Layer 3 of a small transformer language model trained on English Wikipedia (12 layers, counted from 0, width 128).
In attention head 2, each number of a token's query is one row of weights dot the token's vector x plus its bias. The head spreads its attention over the tokens so far by the softmax of query dot key.

Query weights of the head. A number n stands for (n - 500) times 0.0011.
q0 (bias 0.031): 615 597 495 453 585 501 581 521 677 373 539 446 535 536 556 516 410 422 438 511 465 452 579 565 615 470 579 540 524 512 504 462 355 378 424 485 555 362 438 475 467 593 519 465 682 442 526 418 539 509 484 342 694 580 387 495 600 467 522 690 563 462 540 313 377 445 511 542 566 566 531 539 395 411 533 479 564 419 461 500 453 407 506 490 595 443 526 541 642 554 449 415 496 449 451 545 633 687 488 591 440 431 473 399 445 387 595 523 387 585 472 464 502 508 636 521 365 536 499 479 602 576 570 503 425 624 541 524
q1 (bias 0.041): 446 493 542 501 342 564 407 390 367 475 598 404 525 456 501 473 506 527 658 483 585 387 494 438 456 553 549 488 402 607 577 492 636 587 452 393 409 561 522 517 467 563 573 492 491 485 404 693 567 572 510 645 493 387 620 505 364 399 511 595 564 514 404 533 617 508 270 432 537 429 613 583 582 424 425 541 456 591 617 518 474 587 477 478 505 485 531 559 452 478 508 461 527 541 570 449 507 470 464 379 593 588 422 540 487 443 469 431 581 599 513 469 351 464 326 492 605 504 485 523 428 494 652 448 394 537 471 403
q2 (bias -0.015): 380 536 637 514 537 577 582 516 469 465 485 589 483 542 415 539 590 472 447 414 526 411 630 318 478 400 470 453 426 439 581 559 570 661 468 353 374 720 379 529 494 457 498 486 469 440 569 368 652 237 564 432 441 520 426 507 473 329 531 561 367 566 334 293 617 490 486 550 489 343 520 312 598 669 392 505 506 622 518 498 518 513 534 423 416 381 528 524 519 536 564 584 463 493 388 610 418 580 510 362 563 633 473 428 380 558 577 486 682 619 654 611 364 481 520 624 529 422 491 517 439 485 570 618 407 624 631 548
q3 (bias -0.001): 628 691 506 471 325 424 396 341 626 571 460 512 612 496 444 606 253 525 564 476 654 491 356 483 625 534 349 631 469 516 433 469 492 418 588 507 589 506 528 518 616 488 496 414 641 559 657 498 550 559 514 493 544 541 441 408 524 450 514 773 439 446 534 449 286 421 611 391 544 609 747 686 336 417 478 528 511 497 232 504 667 423 451 573 570 654 482 506 603 546 424 335 410 336 431 595 486 523 506 446 512 642 602 559 516 500 495 472 286 561 475 481 361 471 529 529 592 636 448 356 571 546 481 519 572 523 496 557
q4 (bias 0.046): 437 414 547 604 580 563 374 346 526 515 386 460 388 370 583 404 675 460 496 513 587 651 533 773 487 624 495 478 281 581 511 466 509 528 506 488 364 587 533 355 579 429 606 529 389 444 420 603 543 414 471 477 583 486 445 529 507 523 297 304 534 667 399 612 610 494 347 568 447 383 508 525 526 630 611 399 382 356 642 559 394 537 486 442 479 697 545 629 559 422 514 659 612 593 476 507 435 584 602 365 717 659 432 487 644 679 541 482 468 444 630 465 431 522 496 361 656 432 445 607 500 437 493 495 304 421 621 306
q5 (bias -0.008): 403 269 825 512 547 616 600 574 509 369 419 532 407 458 359 560 747 458 470 480 393 589 523 435 251 430 536 366 512 452 691 523 539 708 481 527 383 607 410 430 446 443 411 532 498 529 313 428 583 362 498 374 386 462 471 485 391 535 505 476 555 553 374 434 731 602 461 373 374 567 477 386 619 447 444 479 495 532 419 477 451 430 483 218 537 317 495 615 555 644 641 516 510 454 485 552 504 512 539 332 610 579 606 346 534 525 459 541 818 487 442 477 371 573 601 480 407 384 564 534 491 411 488 515 482 763 690 518
q6 (bias -0.054): 465 585 551 464 356 573 588 714 533 565 565 383 641 494 382 679 438 592 330 428 558 577 509 392 517 433 593 321 434 563 602 376 527 633 280 330 553 633 269 521 429 463 520 662 537 422 516 296 623 397 516 369 551 483 695 365 465 625 525 526 473 553 427 365 689 751 604 582 456 517 568 494 685 515 302 564 675 477 483 407 457 194 397 382 592 440 549 551 605 648 631 366 465 376 606 419 542 437 442 571 432 404 526 489 440 393 500 604 475 335 350 544 311 781 583 633 442 491 541 341 483 592 499 498 461 606 710 581
q7 (bias -0.044): 705 667 291 557 353 487 501 587 497 571 580 614 397 438 594 462 285 448 594 519 506 327 341 376 817 598 554 622 557 429 260 466 340 426 648 537 772 299 548 467 443 550 578 358 316 495 589 587 293 587 485 469 382 480 381 494 730 612 449 379 461 305 645 377 401 389 523 474 488 513 498 717 435 682 845 505 582 469 288 650 697 517 572 648 378 612 359 198 441 551 515 458 455 677 499 508 402 352 444 642 279 240 644 638 533 520 434 431 478 680 350 533 640 510 500 567 586 607 400 477 381 614 535 492 638 425 255 580
q8 (bias -0.133): 479 466 446 607 475 510 548 560 533 536 476 539 564 446 538 582 480 643 227 268 412 510 572 593 438 464 530 294 685 517 479 589 409 467 497 410 432 573 299 530 457 505 513 638 395 507 248 409 617 381 561 426 487 457 549 466 477 731 455 420 405 457 567 561 838 847 612 605 152 506 449 498 629 389 440 506 538 616 475 583 310 354 486 434 534 429 332 565 572 539 539 360 462 491 656 299 642 483 232 486 601 505 541 704 509 499 571 554 379 492 390 545 522 669 453 459 471 548 595 463 336 561 399 632 512 582 520 842
q9 (bias -0.029): 449 515 313 542 448 370 530 480 431 540 636 528 559 547 534 547 412 551 516 476 540 390 379 374 696 634 553 512 477 414 358 389 341 307 532 435 687 448 485 550 557 506 641 523 374 418 573 505 319 570 517 443 536 534 573 524 600 704 499 425 411 303 571 439 335 391 616 607 630 492 615 609 314 528 521 435 645 291 466 499 562 452 518 484 176 595 309 296 454 630 533 421 511 609 628 482 553 287 411 730 237 413 663 707 501 476 575 492 379 468 511 640 578 607 509 551 368 658 427 550 438 723 482 667 638 388 395 491
q10 (bias 0.028): 487 478 623 336 641 402 331 386 465 306 415 617 594 484 552 516 583 472 630 567 506 507 491 545 459 466 523 452 427 506 502 540 665 350 557 592 463 585 539 504 560 573 328 536 598 672 396 705 493 428 574 543 250 519 387 550 544 392 582 639 636 563 481 532 518 473 519 286 585 644 340 649 602 336 411 461 396 653 385 454 521 564 355 443 614 538 765 478 473 383 525 487 531 485 552 497 561 739 514 580 451 612 353 324 382 622 586 464 554 407 475 482 573 367 620 515 571 177 647 619 646 213 601 300 514 567 463 268
q11 (bias -0.078): 492 500 531 664 425 494 522 583 450 383 314 528 554 394 546 619 633 698 386 445 693 363 460 523 340 478 635 376 398 351 482 487 542 471 592 319 384 643 367 460 346 486 477 665 382 400 472 315 723 466 488 465 630 550 682 463 534 414 499 524 509 542 667 489 605 738 378 553 403 386 677 546 448 317 251 430 367 596 683 649 475 383 360 586 421 447 577 423 703 520 418 477 606 367 584 408 645 599 428 517 689 760 374 543 586 415 550 346 486 444 404 359 559 748 453 476 224 541 422 416 473 526 510 489 246 644 589 513
q12 (bias 0.250): 489 492 479 349 482 557 590 389 583 601 373 528 558 603 484 306 599 195 730 582 564 553 507 515 505 396 485 728 614 605 517 483 492 571 403 638 413 471 693 459 537 505 579 360 631 418 562 518 463 557 404 644 387 633 459 612 490 286 625 407 555 637 386 594 322 243 427 507 601 504 473 425 580 678 563 538 413 553 431 562 474 718 503 611 532 433 573 500 360 432 420 543 483 440 423 678 378 644 686 425 374 351 461 319 465 477 408 631 499 444 515 529 471 336 450 538 609 391 330 670 661 482 652 499 342 526 488 357
q13 (bias -0.005): 556 420 645 516 512 467 491 506 423 517 416 522 555 528 546 617 539 542 489 465 351 352 469 487 452 449 607 249 427 487 571 533 555 447 560 341 542 597 300 514 532 491 567 522 502 513 486 473 529 470 547 460 423 682 447 497 546 566 639 530 505 577 460 488 695 686 628 507 415 591 256 492 561 356 424 528 392 524 556 482 490 401 421 414 321 563 589 434 595 434 500 489 636 366 658 413 504 562 440 523 588 577 508 459 495 413 435 546 591 516 371 536 501 739 508 322 431 405 586 449 536 503 528 591 502 518 754 634
q14 (bias -0.049): 496 520 446 331 542 492 458 406 434 590 454 492 546 446 481 678 322 506 421 490 504 347 489 481 967 612 759 370 442 313 680 510 371 380 704 401 580 545 500 422 525 391 532 480 554 397 563 516 561 549 476 645 548 480 474 561 687 609 287 544 346 313 591 596 462 638 538 415 521 610 491 568 371 333 364 483 409 449 540 685 463 351 448 494 322 767 600 554 521 515 569 513 398 424 682 491 405 427 509 486 286 414 501 340 507 251 558 461 287 435 493 442 598 579 693 568 240 586 480 495 464 530 482 424 600 538 538 622
q15 (bias -0.051): 462 434 330 374 398 426 421 453 530 527 540 439 397 566 535 521 288 429 415 427 451 510 609 485 723 540 391 652 620 598 569 393 280 510 373 432 796 259 514 525 643 567 500 566 642 541 491 570 542 584 511 547 504 390 545 513 451 693 353 615 545 257 580 573 354 442 538 318 485 578 394 565 439 601 424 576 499 520 413 384 611 451 581 513 774 631 336 629 464 638 507 441 374 552 390 511 500 392 384 535 432 467 768 701 318 356 307 614 348 693 635 693 728 255 500 570 518 503 570 517 486 512 594 465 697 525 478 420
q16 (bias 0.004): 502 416 525 481 537 443 439 585 473 370 452 649 559 361 770 536 758 641 638 596 470 279 427 394 211 531 570 201 257 469 560 616 940 500 558 554 473 691 415 520 272 539 299 781 311 522 570 570 683 173 422 458 312 510 219 427 407 390 447 701 600 564 544 523 623 576 636 230 597 330 497 698 649 294 460 492 608 468 620 471 636 337 532 416 213 766 520 438 409 343 442 505 650 533 712 550 625 526 531 787 460 605 224 191 545 449 531 401 375 383 338 357 551 634 738 418 720 423 820 516 589 436 407 392 452 637 539 475
q17 (bias 0.079): 467 466 322 515 567 318 517 555 452 424 535 659 449 633 631 526 421 539 509 460 525 614 227 691 219 580 437 372 394 474 486 706 577 508 386 627 347 600 570 531 414 494 419 387 343 641 538 531 358 544 346 569 255 630 278 401 443 549 355 369 541 598 315 664 461 541 707 327 422 493 624 742 587 565 659 364 412 660 572 402 622 599 634 360 372 620 332 363 438 438 482 545 464 531 506 544 543 421 631 653 566 340 557 547 598 291 540 667 363 170 243 365 504 584 685 364 769 490 720 627 616 640 527 194 443 632 567 637
q18 (bias 0.065): 521 459 325 380 453 492 264 474 353 373 438 478 303 727 609 324 204 280 578 714 732 387 647 561 435 554 482 351 218 575 397 384 455 437 494 522 546 350 624 370 537 256 352 490 357 317 547 340 440 425 503 421 525 411 561 491 471 533 270 458 628 323 540 610 616 721 306 638 536 391 498 739 652 689 389 521 456 539 597 546 581 580 464 553 605 465 458 583 517 628 563 709 432 604 401 559 590 661 425 626 537 470 688 374 562 483 406 563 360 340 360 445 560 572 567 326 632 435 487 762 482 566 445 678 665 591 362 378
q19 (bias -0.009): 682 577 405 718 425 411 562 529 649 566 497 563 563 307 559 566 484 434 745 515 457 537 347 552 443 406 427 483 582 534 360 705 614 440 537 527 415 578 504 761 374 645 495 512 308 693 223 743 330 327 484 565 170 700 307 485 561 508 417 474 565 463 388 502 513 434 567 428 366 383 582 496 611 310 694 518 556 446 354 667 462 751 441 429 307 542 600 512 400 442 462 572 423 496 458 538 465 485 523 540 497 402 662 648 545 512 573 546 489 575 527 484 482 527 636 394 724 444 536 439 419 557 515 461 601 583 727 472
q20 (bias -0.076): 420 828 590 601 378 739 626 691 565 552 530 275 665 405 339 424 269 527 372 334 499 753 522 484 435 557 494 618 551 689 437 446 348 517 342 645 299 498 474 522 647 365 567 440 720 493 757 170 246 707 663 575 831 423 673 424 481 609 286 320 486 394 398 639 536 528 319 655 482 359 737 308 528 780 506 537 596 368 521 355 429 609 455 534 753 267 394 667 435 340 567 553 598 458 391 490 406 379 451 279 682 456 513 599 470 651 532 439 565 730 718 551 291 360 294 548 371 594 272 274 379 419 407 344 352 182 442 412
q21 (bias -0.063): 428 488 352 432 510 476 412 543 564 479 522 767 573 431 643 397 314 510 463 636 456 344 350 522 662 502 659 581 392 442 362 604 604 476 587 488 577 325 598 503 451 639 505 549 570 537 513 699 590 168 589 578 383 461 442 545 515 433 444 566 644 397 510 586 498 499 554 219 625 497 418 531 589 575 428 421 404 489 556 431 484 542 647 474 165 606 478 530 335 542 401 615 366 703 605 511 496 512 373 690 535 601 431 465 340 588 458 286 330 426 732 303 742 435 510 521 693 257 532 620 388 276 539 357 665 641 621 361
q22 (bias -0.052): 452 451 598 573 587 626 591 499 259 421 526 511 384 421 470 473 448 532 364 387 566 187 579 533 616 481 654 447 388 201 481 554 531 349 512 334 707 430 384 354 581 341 605 620 534 511 416 452 515 566 518 372 682 470 728 581 475 401 370 550 486 527 396 467 593 678 569 658 580 521 319 400 450 467 504 527 452 495 613 495 419 522 439 409 429 657 778 547 778 634 476 441 558 449 565 450 483 709 368 493 543 491 472 414 551 474 603 241 472 560 545 480 462 530 505 585 192 579 403 533 461 538 470 589 482 446 451 359
q23 (bias -0.044): 733 537 452 627 503 466 701 567 573 520 676 562 371 417 425 613 578 480 443 578 375 623 365 533 432 377 514 584 662 214 505 552 413 477 600 473 591 420 453 548 445 720 687 502 438 675 558 618 465 344 439 484 366 745 550 506 651 522 794 545 414 679 530 281 454 380 480 466 375 563 417 325 553 355 699 368 354 531 298 648 624 604 455 631 563 411 410 275 499 695 329 301 594 622 442 461 533 521 516 533 385 497 648 737 536 458 456 521 598 620 545 589 604 523 627 571 344 524 285 307 491 718 572 534 476 432 580 556
q24 (bias -0.040): 391 614 520 465 519 404 418 545 374 395 521 699 753 589 521 419 668 588 542 480 537 328 275 518 536 563 753 516 197 395 398 684 502 481 415 603 688 368 491 502 442 515 323 654 352 489 648 547 606 237 468 607 408 486 356 503 397 436 726 633 600 383 569 532 479 602 654 364 532 495 563 555 548 493 542 584 553 637 412 633 573 549 508 415 480 541 571 417 332 542 356 496 523 611 471 547 618 487 537 564 523 504 382 320 490 486 363 389 343 512 319 214 590 562 703 455 506 561 669 449 506 514 546 238 506 646 545 230
q25 (bias 0.055): 711 490 437 579 515 450 561 523 628 466 561 537 462 436 533 523 347 481 695 360 398 655 271 398 594 395 518 472 585 579 706 659 571 646 410 569 425 567 487 581 424 605 371 339 538 493 711 600 371 414 433 632 479 607 181 467 368 435 375 414 630 508 257 529 424 416 589 348 601 107 405 355 619 614 797 496 651 657 92 697 661 844 537 501 292 380 375 536 412 225 478 578 701 551 588 442 481 450 839 539 287 205 651 373 523 528 476 611 418 693 494 501 332 565 786 360 628 225 600 442 564 452 456 340 453 319 718 638
q26 (bias 0.038): 506 600 551 528 475 553 435 321 459 468 587 371 354 609 421 470 348 267 476 602 569 527 668 638 726 458 366 670 769 504 543 416 165 526 510 567 609 435 520 369 665 470 792 544 620 457 577 443 147 657 421 602 550 355 640 526 479 472 584 397 450 484 355 481 444 364 387 722 506 609 460 480 452 681 629 549 450 518 359 465 578 567 676 490 692 468 259 325 483 769 713 286 577 557 306 508 285 434 613 345 447 276 952 514 517 506 360 666 577 627 381 568 523 400 488 518 511 527 325 456 490 446 569 564 571 418 372 643
q27 (bias 0.066): 647 618 625 573 367 380 721 540 546 539 421 512 659 683 601 601 661 585 537 338 548 413 409 605 400 477 545 342 270 419 547 566 540 493 403 449 484 632 330 441 482 699 682 649 326 568 617 379 571 165 325 635 312 589 356 584 502 565 481 604 490 542 444 549 645 708 655 416 401 442 311 420 545 371 595 618 482 560 687 478 755 404 619 569 455 518 520 303 484 393 331 449 571 402 600 584 360 515 511 600 448 580 674 548 619 388 367 543 263 485 287 456 570 833 550 450 596 520 495 339 574 563 446 431 566 316 827 543
q28 (bias 0.086): 618 423 437 552 465 285 678 485 522 384 495 752 553 439 647 576 763 549 693 434 294 477 289 541 423 441 554 386 224 404 629 582 561 709 465 565 417 549 497 587 447 682 562 441 437 721 516 688 441 371 328 645 216 702 272 483 498 538 573 532 631 546 491 561 415 604 630 177 536 382 521 532 505 201 624 476 365 663 460 466 572 618 566 463 399 519 396 351 318 436 380 404 579 591 555 529 451 517 727 687 245 401 645 444 630 350 417 470 424 504 303 488 541 678 711 386 701 336 583 508 693 619 442 382 598 515 748 647
q29 (bias 0.031): 418 400 443 564 446 358 609 479 577 502 550 651 454 441 549 632 518 543 717 325 550 715 539 497 463 608 498 429 613 590 625 508 557 533 374 479 448 576 439 607 394 450 439 479 578 540 487 342 345 666 455 587 469 467 521 345 565 538 462 459 633 361 432 463 257 379 691 475 512 427 507 449 514 499 545 450 602 585 589 409 687 494 504 455 327 464 281 566 607 518 435 647 485 544 377 396 362 395 696 465 557 536 769 631 565 392 563 596 413 436 359 572 453 577 734 466 587 297 692 400 740 532 527 398 394 526 626 783
q30 (bias 0.042): 531 414 629 420 592 494 368 537 445 317 489 580 635 533 384 480 492 440 614 510 556 480 494 473 681 391 633 334 412 653 670 523 483 408 491 746 292 310 458 647 573 290 307 382 384 538 439 792 412 378 568 479 349 731 536 561 523 664 472 453 642 217 564 588 725 696 346 310 443 743 482 480 595 418 466 482 340 450 351 460 386 497 338 523 426 472 547 721 523 352 550 602 487 443 429 482 579 494 454 511 366 394 455 457 542 565 536 463 691 248 546 610 391 403 499 469 629 396 574 649 550 513 439 406 557 541 475 498
q31 (bias -0.016): 481 527 508 559 596 434 568 443 355 333 448 509 583 493 518 516 774 728 580 351 419 214 528 513 431 464 484 436 227 326 412 690 753 737 713 343 456 597 390 493 381 552 327 833 598 671 527 643 635 284 489 499 390 385 401 473 438 527 539 624 497 655 435 535 545 528 698 239 519 459 319 444 491 329 521 444 550 585 505 485 530 334 602 411 361 565 561 427 481 413 504 477 369 416 670 596 542 502 507 534 381 641 222 344 503 408 548 219 564 394 517 551 756 540 593 506 520 624 696 441 668 475 554 391 561 574 659 374

Each question shows a short text with each token's key, already scaled and adjusted for position as the last token sees it. A number n stands for (n - 500) times 0.003.

Then comes the last token's vector x. A number n stands for (n - 500) times 0.0083.

0 "ak": 514 506 514 522 471 564 592 497 499 471 507 588 633 332 467 497 608 427 514 550 490 511 416 470 567 548 559 573 597 547 443 477
1 "ri": 491 558 473 529 418 567 580 482 494 494 476 472 563 422 480 430 551 494 498 572 484 535 438 498 565 572 550 581 637 555 443 443
2 " Ha": 487 506 495 501 451 532 551 527 492 478 567 571 614 400 488 456 636 462 435 540 462 617 504 509 592 570 491 597 568 484 552 473
3 "s": 530 508 546 507 437 568 545 528 461 487 533 499 617 343 502 483 578 431 490 517 423 579 459 483 581 526 426 609 562 503 498 446
4 "s": 494 523 514 524 446 551 548 535 507 493 520 491 615 373 496 459 580 428 493 526 433 571 462 504 553 535 452 621 573 498 506 453
x: 549 490 572 561 326 414 488 468 562 571 371 495 328 413 616 497 412 438 573 528 401 519 582 524 489 364 707 549 513 521 497 510 492 541 447 491 513 559 599 483 562 493 444 559 502 463 449 421 550 430 220 528 481 571 547 702 504 433 496 518 443 450 311 537 567 551 538 360 468 438 432 581 383 435 463 443 586 614 512 536 558 551 561 561 459 415 533 455 400 500 575 359 559 471 555 703 537 582 480 558 527 393 453 540 763 509 520 599 465 384 510 494 482 488 559 451 629 393 474 543 609 564 425 443 593 621 604 449
Which token does the last token look at most? 2 " Ha"

0 "h": 494 504 475 509 492 550 518 492 516 510 543 542 612 430 498 529 580 463 442 571 465 581 460 466 575 589 498 550 678 560 503 489
1 " ": 497 515 542 527 471 564 517 475 545 494 540 436 623 438 455 554 454 415 440 534 461 639 538 532 470 583 510 536 556 553 451 454
2 "al": 493 474 566 553 427 546 565 487 492 464 531 519 568 361 501 546 505 357 497 527 401 579 501 514 432 477 478 520 491 478 457 510
3 "-": 496 471 514 608 425 536 571 447 545 473 523 446 604 477 472 579 559 442 475 586 389 615 445 479 477 599 507 494 509 493 507 453
4 "B": 496 555 502 569 457 500 570 516 424 532 515 573 637 350 490 477 548 394 503 560 506 644 503 496 503 517 479 498 504 476 528 417
x: 516 406 373 520 390 481 493 541 585 597 530 460 569 484 407 410 475 481 547 492 520 548 467 508 497 357 598 511 513 338 482 296 551 556 418 372 443 443 660 407 497 445 535 505 491 440 460 567 614 503 159 622 482 627 486 640 430 571 508 591 566 645 517 592 487 521 423 613 513 566 476 563 502 469 596 543 477 507 398 497 523 422 490 627 431 572 605 574 471 448 493 353 556 477 719 518 468 535 542 559 441 523 476 447 429 438 431 628 512 370 380 665 369 574 610 652 642 487 492 519 536 437 410 516 454 480 504 578
Which token does the last token look at most, and with what share of its attention? 0 "h", with about 50%

0 " Council": 479 463 534 430 543 573 483 480 360 475 558 522 686 251 394 497 474 317 475 401 499 530 551 583 457 461 531 469 544 406 423 446
1 ":": 466 546 575 443 602 647 409 349 444 346 687 401 744 148 359 591 516 384 514 398 546 574 497 518 475 441 523 516 444 462 477 542
2 " Ab": 544 519 581 442 468 581 508 429 342 431 602 577 659 236 448 467 525 391 445 482 446 591 531 482 511 466 484 511 502 547 503 478
3 "d": 536 534 529 519 499 571 497 432 414 462 585 561 641 326 435 515 520 369 433 407 490 519 456 492 458 403 450 494 530 598 431 499
4 " ": 523 456 547 528 494 568 433 456 426 479 551 415 660 272 409 507 457 399 416 467 456 591 531 591 437 532 481 568 479 543 410 450
x: 495 474 572 471 490 555 545 428 459 496 283 412 646 479 482 488 479 448 494 568 554 544 495 438 468 381 490 552 498 588 563 631 525 482 532 503 347 488 542 403 465 504 414 509 544 474 543 504 658 460 161 486 442 505 554 585 504 282 550 588 473 419 441 610 555 484 406 594 455 528 606 463 522 515 402 602 523 548 470 588 456 482 586 500 542 453 507 532 509 448 455 491 420 359 505 530 529 526 564 496 473 640 471 471 539 494 343 590 574 494 409 564 473 429 574 609 541 559 542 479 540 505 542 491 329 715 519 485
Which token does the last token look at most, and with what share of its attention? 1 ":", with about 80%

0 " on": 465 434 501 367 606 635 455 337 293 386 661 379 680 241 383 565 532 396 471 474 522 496 598 485 480 459 468 447 474 610 502 497
1 " the": 504 484 557 400 564 712 451 317 326 377 643 409 700 190 424 533 576 509 577 479 489 548 498 412 495 449 464 470 493 588 476 477
2 " Ho": 516 492 566 441 470 594 498 486 343 471 593 579 661 247 487 455 569 356 491 466 493 535 502 513 591 402 447 484 458 427 469 383
3 "t": 502 494 545 495 485 580 479 448 393 466 576 544 677 324 510 565 633 457 437 468 480 551 480 404 555 533 316 547 574 548 455 485
4 " Ra": 513 542 551 518 412 596 543 496 415 437 582 538 640 263 494 450 639 431 450 557 463 624 492 464 538 510 478 519 483 484 521 418
x: 538 497 554 435 514 457 511 557 599 675 484 392 549 506 660 552 511 473 512 497 545 544 415 461 430 486 581 472 585 459 503 424 433 607 551 530 585 545 661 330 450 564 522 554 398 501 425 501 570 427 162 605 461 511 419 397 494 471 465 466 538 498 398 510 493 542 511 498 466 356 438 475 430 497 425 529 488 688 487 603 560 528 490 556 499 536 517 495 471 481 432 364 520 458 524 699 468 612 532 515 441 587 526 480 515 469 379 564 422 573 445 601 480 630 520 574 505 316 569 597 521 551 329 440 606 527 514 536
Which token does the last token look at most? 3 "t"

0 "ent": 578 531 562 522 500 509 462 472 373 469 554 482 636 272 471 479 456 395 567 532 515 528 498 477 417 504 581 492 504 506 427 467
1 ";": 466 575 559 518 536 550 482 385 429 387 641 400 747 279 409 599 496 445 554 473 507 525 503 552 490 465 549 508 464 443 516 467
2 " 3": 510 487 492 477 487 568 435 436 472 399 533 503 680 256 477 493 481 352 469 486 589 441 514 519 469 484 547 501 448 516 474 406
3 " years": 517 514 537 443 534 573 400 455 369 380 597 403 693 218 368 539 459 320 488 478 560 473 538 545 484 520 533 481 515 442 466 480
4 ",": 607 487 576 598 521 629 538 335 418 403 620 436 653 214 389 573 496 394 478 485 490 571 503 479 430 401 430 474 486 434 530 487
x: 540 549 603 487 497 524 576 374 394 469 478 508 484 526 499 341 433 420 501 483 479 506 466 420 500 519 535 509 547 453 432 528 633 568 549 438 395 597 751 325 501 534 490 491 471 529 486 500 463 513 322 463 509 535 477 598 492 500 378 473 464 519 279 511 554 484 493 543 514 464 439 496 541 638 481 585 485 540 543 452 448 504 520 539 449 464 535 520 510 438 611 464 526 480 574 494 517 558 484 489 516 582 508 440 573 439 545 538 496 463 641 492 401 448 468 461 582 417 493 831 513 502 529 501 373 380 545 515
Which token does the last token look at most? 1 ";"

0 "l": 541 475 483 503 484 528 552 491 505 461 524 552 581 475 546 503 538 481 440 459 452 554 469 474 456 470 470 562 621 578 462 466
1 " lo": 564 468 535 508 430 598 565 471 445 467 547 493 557 348 428 513 489 351 407 467 493 603 534 498 474 543 505 504 473 569 436 463
2 "go": 454 509 563 525 403 570 563 448 421 509 576 507 566 360 431 493 541 376 414 546 541 566 542 488 472 535 515 529 491 557 424 446
3 "\n": 513 507 512 537 547 530 436 438 343 433 620 410 716 127 402 622 370 363 466 557 520 629 566 581 477 535 558 448 504 493 428 426
4 "\n": 512 524 529 514 575 563 398 407 295 394 656 398 762 60 382 600 345 336 474 542 547 629 557 599 476 510 556 454 489 473 431 424
x: 520 515 528 552 433 565 565 472 536 593 325 436 488 437 502 434 519 282 555 501 518 420 495 409 517 457 405 703 610 537 466 529 457 552 389 542 397 452 862 350 525 517 517 462 498 462 511 444 516 519 237 498 504 523 525 596 508 529 482 455 459 509 530 509 506 455 517 699 444 503 507 444 484 686 498 506 584 456 450 430 459 525 538 574 605 532 539 556 421 463 440 379 464 462 560 503 491 475 490 495 562 616 513 591 583 509 492 573 497 532 457 468 487 387 433 533 580 477 418 495 620 592 506 487 393 422 526 593
Which token does the last token look at most, and with what share of its attention? 4 "\n", with about 90%

0 " album": 554 436 492 523 506 589 472 444 364 384 577 461 744 320 452 543 503 466 501 401 597 498 555 514 465 538 538 534 564 533 432 459
1 " Ka": 467 466 503 435 494 591 519 496 404 422 622 603 700 228 449 475 601 343 430 493 549 586 550 531 593 501 494 540 482 493 558 448
2 "mi": 452 452 526 486 486 543 494 465 388 479 567 547 616 342 458 417 541 494 451 541 527 660 508 514 501 492 434 588 615 585 472 470
3 "ka": 532 483 529 498 473 574 514 499 414 446 584 499 686 289 457 469 640 426 452 525 491 566 479 531 602 568 455 632 535 527 495 480
4 "ze": 473 479 486 500 478 544 508 505 445 438 556 514 684 319 501 481 587 427 458 520 545 526 458 519 522 501 564 562 631 523 439 428
x: 431 509 659 417 390 385 548 381 499 632 479 560 518 580 463 427 595 434 496 530 659 328 533 615 489 383 773 439 393 441 566 480 590 421 452 409 452 512 519 422 350 557 499 640 490 586 542 485 513 564 321 557 453 583 516 584 558 366 491 595 663 531 473 456 490 544 499 482 488 510 599 418 432 427 429 573 499 593 535 459 544 557 781 506 525 403 393 511 417 482 475 558 553 563 386 501 441 559 488 402 522 445 490 586 736 464 311 569 572 616 503 462 429 628 509 509 566 405 474 517 671 513 552 475 518 335 510 495
Which token does the last token look at most, and with what share of its attention? 3 "ka", with about 40%

0 "\n": 484 521 492 443 619 504 331 440 278 427 651 382 756 24 375 565 367 340 473 514 573 597 540 614 449 504 559 471 476 465 466 446
1 "A": 512 429 543 463 530 567 514 460 272 438 575 503 701 188 491 509 506 355 490 534 543 524 512 518 431 424 497 516 386 450 559 399
2 "t": 531 500 499 480 538 514 457 477 342 460 550 481 734 285 463 535 525 359 486 467 513 496 487 516 515 544 471 544 537 515 498 457
3 " first": 546 500 510 528 511 596 438 423 369 432 533 398 682 335 388 485 458 426 447 513 576 429 499 503 472 617 516 565 459 522 469 469
4 " in": 530 580 596 519 492 654 477 337 373 374 602 365 696 273 397 563 504 347 467 435 441 514 572 463 400 487 534 523 487 506 485 559
x: 502 533 575 559 450 511 513 430 470 489 409 415 578 446 477 354 578 482 456 421 516 543 499 506 614 439 545 610 444 445 551 461 497 537 438 565 549 531 646 483 598 434 464 495 502 552 461 469 518 491 390 596 585 441 490 467 505 438 546 549 521 341 512 534 485 501 548 613 493 403 542 434 499 491 386 480 454 520 422 486 442 411 531 486 490 445 517 550 555 479 488 503 565 460 501 649 385 484 505 396 457 518 435 458 618 310 478 449 516 570 401 449 459 555 506 378 542 550 521 925 516 437 549 499 487 476 543 463
Which two tokens does the last token look at most, in order? 4 " in", 0 "\n"

0 "'": 524 480 529 455 470 666 549 372 415 462 522 508 636 328 454 654 555 381 491 503 509 572 494 470 477 516 476 496 446 540 495 526
1 "s": 500 464 523 449 511 591 551 437 420 486 522 458 626 322 425 514 551 417 494 574 435 573 491 508 506 567 493 567 530 564 473 458
2 " ": 465 492 524 495 495 580 491 439 510 492 539 421 642 362 411 542 477 424 448 541 452 591 551 557 427 581 494 552 469 583 411 436
3 "ri": 515 465 509 503 424 527 549 469 378 492 531 468 569 303 464 448 484 327 484 581 516 606 493 517 443 519 515 483 482 474 434 424
4 "se": 486 534 503 511 460 542 493 465 439 449 572 400 616 272 476 440 577 379 469 607 461 548 526 490 499 501 499 519 401 523 445 449
x: 515 319 522 508 445 403 624 378 731 605 488 298 561 411 519 587 532 273 493 502 641 501 490 462 506 317 543 499 494 357 453 495 526 629 460 385 534 403 525 488 400 472 576 508 463 467 475 440 450 631 284 571 477 505 470 684 641 577 574 524 559 494 491 639 532 549 539 551 489 473 552 585 380 442 599 441 358 530 549 574 430 477 522 471 658 481 544 506 459 398 551 497 540 449 559 561 550 672 466 491 549 667 401 541 758 517 400 604 519 473 411 467 428 487 437 641 440 433 415 636 531 662 581 426 552 467 456 529
Which token does the last token look at most, and with what share of its attention? 2 " ", with about 30%